Layer 10 of a small transformer language model trained on English Wikipedia (15 layers, counted from 0, width 64). Numbers have three digits each and are written without spaces.
A neuron adds its activation times its output weights to the MLP's output. To switch it off is to set its activation to zero at one token and run the rest of the model.
A neuron's activation on a vector x is GELU(weights . x + bias), where the dot is the dot product.

Input weights of the MLP neurons that the questions are about. A number n stands for (n - 500) times 0.0015.
n6 (bias -0.069): 416751707480323510460427578434473389453402475461569424366356619362452412801501433504529635531393530662493464391534681609573464306335389501463593381379599644504627443442493645524668495476385614
n20 (bias -0.102): 385527388475463508368456348472211681417435383591585588511466614636671569456375306507361418673513613555637448470339459529472442453496413960276618304689726699600655341595417612518440485469767408
n24 (bias -0.077): 461157360413589466505483569656171437768512510247504440682442664685530449507479599594555538716455596496385460536567382464606558376380663391444440573552590623642472518527198478408557392511286398
n35 (bias -0.116): 268548452399434306452611713509543474435350524617760384308388359360468404642421451521470377550624381539384638511621721634478576531474696397830500431492438544545437404427432499429565766724509642
n53 (bias -0.114): 553447671583462597558414479518348444505417459480643283377475500400701550707368487332579596429212472639491403371603604396483393493731521633785583490247486649435606221651650409523397478367258502
n59 (bias -0.136): 693547331637483390527573480387630627453552369585430520345406253443758462487609653395534378400313603489439104549659473599485466428455735418611417347613893584547719356487452267446471571563458474
n72 (bias -0.265): 516382463933483329441639719460456270527583513433678332442470815250603643433482662495463316373779485505488333468331603868628337410476512397309473390466580426784512515425541616606567457362568216
n76 (bias -0.092): 439531584602554530720426436469164619312559581470537462435528712528592415330376552372410377321302470566591489506599572545801578464529562615336614712480662403331463449662465453457601418713338530
n104 (bias -0.045): 350499450451405362575459577393541690442482537420476532463497787479490533416591569344347437518441358515827436359388459616691434311375491503725555369450504572461615618523506677384511467432402766
n135 (bias -0.005): 450671399555469553526468610459558575413495562475629503426667487311511492352620403519467487358558388531248414313580354495529384461539570463545612426434420735433481524578614644470715348254687663
n140 (bias -0.062): 389643594407411537344744573457428631470437653510510051481428385463557665505434505458565527614624424532542427500522695490558696457583444709574382500532585317207514373811519430603637544529439352
n146 (bias -0.061): 472523524508509466295496522587566599255397079454626390489393409522487376383398345510445483713521758651485333408696245612515487552561593572474644546469605390525558533441343525510672657605805590
n152 (bias -0.177): 466396345637583381513558387572216552591429445611440702592365650725400586418596447491398537626709409771605503380602550408355665680283409501446321454516294662546535460812552345560516633582301574
n158 (bias -0.028): 702301138468452448552329627411306757560513414580732075440572529662687483676696224706352579627512443383638391352655378612676700606374593555551428594577348449446361411453452616635496424585506392
n217 (bias -0.114): 620495523673284620563606398327411492510294486689373599609496529428630695666298397703357565562612372692483561567321616408537361592611306445560293555488749474710499468411774597591314551580441219
n224 (bias -0.046): 592401490519637548413416463476630673511406567307568570405539551638409462373418495545683407557461283609418193306548700497582604548679362258411589467481366686558565454465629616258542323530592450

Output weights of the MLP neurons that the questions are about. A number n stands for (n - 500) times 0.00074.
n6: 634242297364516659577501559363475789350401367686505548586337411446472617400674464532443522519506345356526366486566557625374590368360412478741496467699595369616472643516596463542600656567469365
n20: 235698365440619666385549784514439352525480467575442264533555585626414571519731484471514418484385489587505506498454470491394406381641518374400702323608563451696630353399500390509743562446545367
n24: 248490696725273557652539639564383531377418445588503509362517358625638612461402233538801542388314584393423688468730526356666527580557592651590403477387386278696384473273523162476627363410848627
n35: 458591492512715419452618650470506446459480287550480690613424564500493390431418507281331307458546579673627433493346386378427610424510311547427597628720506475318434633511733448509512456535718428
n53: 521407548284716411440777719496444352313678474602546547487585513434420462263757526519603491220562398428498501659588645556517481362346311413483584522614523445383526665546571436458639400526571480
n59: 455664387390417621457577396096527583611605364670575547626432329504551541220572500671384450447790443633508569636365487535578584669511300634325294517565553303373381661747477697420361504593451303
n72: 390606502437631440682824590453631729693330453449481406798465661408253625597518323301873470380211737526238441237676589395290792557385252317371471337679425390975326574467600451527732529652482090
n76: 356484396672469557480681560424532696334441493578489445330717217296412726524643480391831463574466570474603690525596485392375564691394200289416491174506507374643513567471509531626436666385561641
n104: 509509499377564578521526595498410483558556341448530374412471312498549551645508430727689555455225595310286502606688623612452549648651572396329557477501523498596528580323521416638334491409733120
n135: 526545544467418550328445359529538591508688468533517577656547486601391732603427582400526513536206347393739537295320634439404666472609547468385333482411599452718371518383417391673493528664584350
n140: 339442482584572570420586573753586431592471465538559605520571345488577370641596655467527447430411556490664512463285646267470427423599588382469770430465621641122416386468516468416401654777409277
n146: 553412636481508344509519569438348540618402621590407511479625582439389470607417483359551250656847514440562589441287584748689601244379606680538490488670402543531460379377408387607430401546404398
n152: 315435467866346721559706576314663419635365569493485242563506431464350349569537397537516513580329509394379821620787442328564849581319517607305401447430278667697488512561421308532475396446346688
n158: 173690464519399469868503420528631440514510585559591580751701534412443463327341381354537682366337692518199518561501553448332377442504411483572608734442716584541554313412499468241485605534283838
n217: 502282617381389561649636341349394461420749713442577475545463537421528369530511551786229723676564241419428573614446397384521711513618399651480314533623808398399514517511692372329562392453434443
n224: 430578574522550417431271248456554507674508666527581489626280546529338430555521393463486700570619490692518450458455545592500270500514476679511415643422553500482314478567374736445479435512391499

Each question names a token from some text and the token that comes next. It shows the vector x that enters the MLP there. A number n stands for (n - 500) times 0.011.

Then comes g, the gradient of the next token's log-probability with respect to the MLP's output, scaled to length 1. A neuron's effect is roughly proportional to its activation times (output weights . g). A number n stands for (n - 500) times 0.001.

" Bishop", then " UK"
x: 351403687384632525645264581430714653311317510466444488564491422477388419419561616519486606316432632450651633376423603519427391699520384532486554602597469475292550355361453564609560466474763635
g: 715588362486485839505481452492401231288513623539352528635502435528523451565316620389688465591602402640554406375400620310521695589442521464604276413491607507456498417431746326568467797522284462
Switching off which neuron hurts the next token most? n135

"a", then " Bab"
x: 448502592522534442865359641477513536276350554461670511544493317512392508457478528642443628376554652481662532461309532463330378700437294552514663575505623593314432416295537511620381487440583601
g: 282335464448581529517538408620294559460654611507222558525703562776544385676639666518517650544536473608498288385467584380369703327581454363476532311742545559435541318567311578286355595511439593
Which two neurons, each switched off alone, lower its probability most, in order? n217, n20

" real", then ";"
x: 559457644483688400557416638536530570523381404311509589615214465434515282528483577627526483274656580583674487414364564519465448498561493428684671389507446556310606566252628592498449381376543573
g: 488629538390334374489226329691542513311638371511584519529578298427546429555426589327838547354611641617660516465592476838429455635503626441598512542382210528556434294647471356498542537399555511
Switching off which neuron hurts the next token most? n224

"ja", then " Kl"
x: 433515572558581429685132581542553598306416549436582471584615278561581427479471523519515555414536665473675530451519613477315491685442158447479697557564568503462586477331599544552317269353513618
g: 335491590647438712668792383450353250498815478577405648470472456361582441383524574528788395454436431428601507350459615372446418521488651593505472441536500606337386251519771491487325699442417540
Switching off which neuron hurts the next token most? n53

"=", then "\n\n"
x: 603389627498507494444399601556585353685372422552653529665300303447595370483708565558438619415587585395510535494254483567276315743599416512549595436381621595360422550448593412466508412458698444
g: 480630607603658462643454581631558591369370429378611509491510547273610390558289426289471324606538535402610491310387390629498663570493696469271768353329617577620526638460567497581500335269745312
Switching off which neuron hurts the next token most? n72

" '", then "St"
x: 464331589363685363578587565562460626603565415398392462415352321531498536455561557526366682281618477506532530418164636444389485444538419555620599446515695490412600638472492444538569521328643742
g: 430392474598300472553505459355523371518546393684427525655529298415426373494638639372472613214264717572374533690582774408414322490633528720560415421417588546451404332624620567564487827401562531
Which two neurons, each switched off alone, lower its probability most, in order? n104, n140

" progress", then "ed"
x: 496472630303666523644419543351506581577253356470426592469234393530577454566506557572459412381544571553647550343304503595323428578511431620584691499436412689305415591377523588489738491586615584
g: 497306544185580693305391491399178670639411691377535424418517494646577565348722348340639480518584582324496540550557407541475394565669368664407816475591432616503438421541457549469523607422416674
Switching off which neuron hurts the next token most? n20

"n", then " Single"
x: 422380494378535354880337566375479574567484533463487455422502391498469256575512574644500648388501606327540652442395521442452610695504405483496697585580693532400473250430604521564485428284615652
g: 451408401445359608607539610474563481453666416590290386632839583407671377623388675409698282481491562466293308536476500581580497755473645586310299295545531564503627590390504347440622354614328577
Switching off which neuron hurts the next token most? n158

" each", then " other"
x: 573458674412805509731460591486581542544399459411449449539179327519612487545548684572485502309647312500552481430376470479236573608451466560570488330533589622330595515347508450526436443614514530
g: 725432404644803569381383479528603409505510500525435461608558556541673330407676360585372560616387371311420499542643358464444621561343574311400272197612806663547485546697446393611537364502422514
Switching off which neuron hurts the next token most? n152

" to", then " each"
x: 533414518442700420688469538393591457732486440399623427546352321433494462556589621581504564392635369371586535399363485519216528571582536477573590396401681675188399485380467501577470452648673578
g: 607629421669706303584586397488737524619645436679438503629496430506655334511443421443565168424323520728582520500480560346345211198493664595485571462566340351469486551512568414405640619561379565
Switching off which neuron hurts the next token most? n35

" replaced", then " by"
x: 535390529468643473753497412340473550545504362350365513689292254497534414472479730456500478257433747467648567518359588597320390627613382515586612493475547613330534495423572549610680418503558579
g: 519607528485589595607503553571540501283329425213267447308442662549684479499384566480488523502428450602636577724285271752402616563463489420668473694316478501723806534364502493528547425383360398
Which neuron, switched off, raises the next token's probability most? n59

" (", then "United"
x: 448415366356619413603502570378473548526506547393576482608523328525485399456562539455382660257473538385565436457235498411114548786528444605497751737542489475414438608629524514615468543517614635
g: 402375340580455437338772426538453317620468450626422705260467454504569547355535460585655748632324672547568418341378563495296542380454565615659533490368574652518484555707571211259673517423590564
Switching off which neuron hurts the next token most? n158

" |", then " Canada"
x: 459469503450547568479495561513523484550582480405558417621272247465518534495571627464496650315544610381614405533216553488251459721507460589503680761437613491176389476516513530586627430576557546
g: 623486319661379834554452423477445496607422420553607489360468496239413318375373550358483430536718625682507625464504476502412480491655574483280620571317823726532409560396706350577475539282455533
Switching off which neuron hurts the next token most? n140

"By", then " winning"
x: 637521552427771427664408451416503521619500513494355554617308440480427377478687437575389561401510487470507441418314452515206438698529434400521700507428687633295485527384429388624607535531685625
g: 479508274397444498590563476474279623529669674430514588569545586613497977542321425407520492380646317607540295328586325362476682377459613554271544586439461440488589508392596723342444491427594611
Switching off which neuron hurts the next token most? n135

" Ol", then "mo"
x: 333438608480633427482281587511568615548449278487441519507647285524524446400563503602526557409420753413696542363462574484308473590447241583424645615559541428348622535386512590645519308384599735
g: 680454410555589354392608616379639455411503628402447318680640361509668544354484515496544409467812655443452810528535527313608427566653546314367602653404521491271425474325581265420422428353577718
Switching off which neuron hurts the next token most? n146

"\n ", then "USA"
x: 478426579371647475597524609436366396443474469278619473677370367484488493465663606463434633262534491407689538524333488428186427621561599517520554601327604622404468489504464529749654429378620564
g: 300249344691430403521697426483436225471674405721497517402659418648542418434618448403495559529493512519467346305487561626535517639391524678731352486494534375676592587733471430271629637293418630
Switching off which neuron hurts the next token most? n53

"ang", then " Sh"
x: 458359547430652448758214611604424666319413450374492517601595342561407481639489580568528503381521706470609707405445734418409470469454270370533677450425667572357506422386559504587661383383558530
g: 493410403581431415520568479457335453323643723718591485635531555823515538486205547432410614351587284660732392577636554254478504363455499428442638494535315658424485233538643568476331662465536488
Which neuron, switched off, raises the next token's probability most? n6

"i", then " and"
x: 487415516354526314876347617450444600385432548494483523627515361508593464617465557629548617355592607425589640488282540526441367468400295519536722566397699509295504493467571622548364538320540524
g: 445570626427847276629621283343497488488355467479881447443437450488747605515557485300535412469511484529699537215463608452554418553445675574530701552342359450379396578484471566342608504331575502
Which neuron, switched off, raises the next token's probability most? n217

" not", then " participate"
x: 432494488248679423745426498454565676713306434507523501547204299394625481500559635544517411327421407369497391400371482548341612464544484461517609570426693675441564584411575709524501509515590578
g: 637580314686302650463329633559431602648497305465728463596606506525283402564561487671494318370642380422520454586467320482513528397608699737211499468461551381424494647254691475667360502391584512
Switching off which neuron hurts the next token most? n59

"s", then " the"
x: 536434619436708294860548525461529557565527431443559558555311320462404370509472582698493583401562492495555557352285427498217383673419564477514613421511520744451317442323533615470565518550545602
g: 616484430548614473581351454350622533621549226684559472565709360444507192411540451290408348456435604636421690550594557596435340474564495494578635602398382747319321549382544308573705598342563723
Switching off which neuron hurts the next token most? n35

"I", then " Bel"
x: 636373538516637385859157627588472388441425611529404424450437431524385428624494582491537677402454533552676527453426512467384497671528395575447589484406560448380302455496533421637548354422594736
g: 310602571615391502511762432441584543278535469423538574656445430527636569515543422620544407430625359388592748259508623382515609556508438548255498652526697732278520217559510345615503547291513257
Switching off which neuron hurts the next token most? n76

" Cas", then "ci"
x: 436537672407606424596342702512697659434406405431449461323511306471460432414542492454552585406452642338612601406407519442381508762450359621463581593408469555377635475376420577710513376494501839
g: 534522504559482211475434586414669405782526593582580358465529501726438426313509423682565628251579364398575518520535513599741420378471423471572333438475361573786551466465574489684192438422699303
Which two neurons, each switched off alone, lower its probability most, in order? n146, n104

" :", then "="
x: 431323630492774453687498541536442469626470452397450518636479447346591514612517816442489631345531635413567452404205584411182418566424463607563516552408630489333384545476508527460540466511564649
g: 633431482750384566338732669511335267639534639649693508479588584540416561589606442477183540603307521361391359550395501523379338498219513396610708445477504433676618634374627433438626384419424547
Which two neurons, each switched off alone, lower its probability most, in order? n53, n59

"=", then " Pro"
x: 625363612482456496427440611487547399659394439559617574636325332511596352470741591584416633430566583385506563510274491508258336808592386515554572420413645607333383497429593419491481442455658483
g: 495596531464607726611388537432723779571402690395497527629289508365534491567213643493595651440544321367462526554434391442482716650367426481210609366519598602376359561308612507436375378724464443
Switching off which neuron hurts the next token most? n217

"a", then " Di"
x: 476473612431521461872248614447484534270373570426636485609539364483404509495426581628488589331582611515657559478320629499303391690519212526549612589460597501342492457352512492641438497487585535
g: 426281584499476616398543577432458467450544471496328581466530476752418475471603673520702807560585565361530438626531455264369609405319399386408357569740423822461309317456641535436355641365542699
Switching off which neuron hurts the next token most? n217

"ich", then "ar"
x: 383471535486532550783289504460587577476355478461549565519676392403431584472478521534539689441439755271615566396394562479328476790465238561396786468492581472406455383490513483597576312367516724
g: 447534525426678625529616497668333748507325319513473433478432703595497453518769535492288654724432458488562323349469392632426587318490237444467462359466677581546642634347283400579607385738407478
Switching off which neuron hurts the next token most? n135

" mand", then "ates"
x: 497468727310538560443266561511595551552344438233458527374507485537566566449545516583551588400477541362784531452412467588451455697407340475614665548412564538313513617317489697433624227602535631
g: 440453485419409615322398618487537621719563500364600522597415426482489486501713429635626292314221518614508393349736447518604310630303669724509363290435477539583413522761360598321649437557635527
Switching off which neuron hurts the next token most? n224

" Lo", then "adi"
x: 472466681432696464457316596548506502446345431387422449611543494555474414390626343567517621409654570356540541457271439409258547455578390501539828463532537474329642460344454537635445451559707777
g: 470436667352481581572522504542441633628498359564703595326368360597043508534493266623618543473568668301328515500322362637500562519625499723523613417330538561500474566627301545680610528449300508
Which neuron, switched off, raises the next token's probability most? n20

"se", then "ct"
x: 507431634529622479800347521470573448452280614298582561604351373537634236392557556573493675342517632415546590456245580584507463581531313610491721460529671423393387563405376530441413515570598516
g: 511431376537497480428455556506489347836401502385611162446635558588646385184784451551560598635473477430387574558446395612596393352604470423603292456484679821554614532551390449449313409532567581
Which neuron, switched off, raises the next token's probability most? n76

" Ye", then "rol"
x: 411413522435559418654364552513552560496393525346417461621598450648556584476460388551488753307546708450628477404388500442246591678493282423447796423428679525362689451418476451663517317469614600
g: 457594342637476551474430734502494526729727365413453447560652581367613547470769788400371449560451484400544465392402565570429533362357445656337167602670465662371508447334444251485649458630578407
Switching off which neuron hurts the next token most? n20

" Fel", then "ix"
x: 309444692455659543595290600519555619434342430363382438539605535524540408378602513508513573397372632298663496471412392470376532772445325529425671473571458545441652411485425661670473288431578763
g: 389587546362385641390492647563237427374494289335591474661326415271450615644364632420782547622427448340447516802568350315431637626469649696390497480629580486645449547471390705502536544533386538
Switching off which neuron hurts the next token most? n104

" |", then " United"
x: 465456495446526581464465580549573452548575478380599421595282228444545541496567629447536607310563563393579436552219563513288526721514441630513663703392608531146439460494515581579619437570534506
g: 637560476673385787534497341526372527596426542502375760437475454320590430549315505459441364452509637517612541557429491550381520550479640446331592478558688674449400642504704209542560677085390350
Switching off which neuron hurts the next token most? n140

"-", then " Ole"
x: 513404521403647510622347716480382485583605485421408588673248315538502410460650611440478620282520711336510442555279312350370454734547501465532619591543558676421389520456489408555549512436571652
g: 150611386640565493450464464556624487550778401472572380626578510607431547598445455601689417323419262561667446282751535431611682347324518641517312547575331379473559356701562374619568343516429491
Which two neurons, each switched off alone, lower its probability most, in order? n24, n135

" Luke", then " St"
x: 492489706371688527776342546442564561438420533554404447581532423495386433478563547508489550350522679472578647343413487360279489669439394481457711348510593507406568224436526565634497374376623778
g: 444638510356496502496573335373555624336636441440486603560473454345645409432749441486434513267643780359503709718463534570252464598592509549220341687530641452349411562409595237419597640553616444
Switching off which neuron hurts the next token most? n53

"He", then "at"
x: 575492570476635535612442628504412586448409544345496581581303400536436627446762479620493571364571458311425475477368372527343454682486346492632740376413585447418503442360451559650437374365647759
g: 596644587347450622474611766645395637413480493543462849514681452665660421427515359426353400425394450582607372399344587368430581356393550476472446586367428612522166541401646696330517279617594578
Switching off which neuron hurts the next token most? n135

"ako", then "v"
x: 433465449455560453676242602497575614363318677439541490623595326536544583403398553606491571315653594444642524438444507485386471651494209469456859461460660433379555479331535528576421435396694579
g: 294574437715390389351449594587379385565374580512379369600647742698233617371490443523435428619636413258799277596668566506439708379510429628507583497643427366548492660485459597424316414515526561
Switching off which neuron hurts the next token most? n20

"Z", then "E"
x: 580404674455632473783287580583451419445450566494483511400529488536292529611455542518526584321589545486666518518300457475317466603441302564388593477457627495348483473389505331607643403481558860
g: 520294384480546551458369722487539278458623380513607560254767381598345596542488464516506665606381465413493370524695484406301421441415574468602452383645620342760270653639532632340509510535428800
Switching off which neuron hurts the next token most? n6

"a", then " Z"
x: 378530692499578380909247621399488475357342551506635513479446381520466501451460605546494746381589648473630608503325529444323484606409323607524723623473585520336513407373546469534450357425538555
g: 359376474547534682365582587637419410483679596481365663471655318627227398490521458490494415609640463471579431439563603488346728357376622541494364287721607797270342362505568565476462568336466750
Switching off which neuron hurts the next token most? n76

"-", then " Luke"
x: 475371528429632525612365717462391502579606498406423611621232315534503405473662593473459627315497715346536462541313325340376485766537501452527631583573547680407346502465478379585546515402582626
g: 342513382460459466366480413626539494444682203758640394602536638583525443546664369331728258429535411637573629211654546392649516434390516603551645470488359276503596333656449534667485414431447690
Switching off which neuron hurts the next token most? n24

" Di", then "ane"
x: 414413634404649447667306585506570480542445474404396349466533491647411369330643410527540781429499630387695531406375517378278531560586334523488653481523559593376495424390464506733511347534612720
g: 690663674396387709612517332555493624764435387631399468271378418285435641402645347381512578593631702530448497066363581671373640625602525533455525504375428621432473535446455552386492472517439482
Switching off which neuron hurts the next token most? n146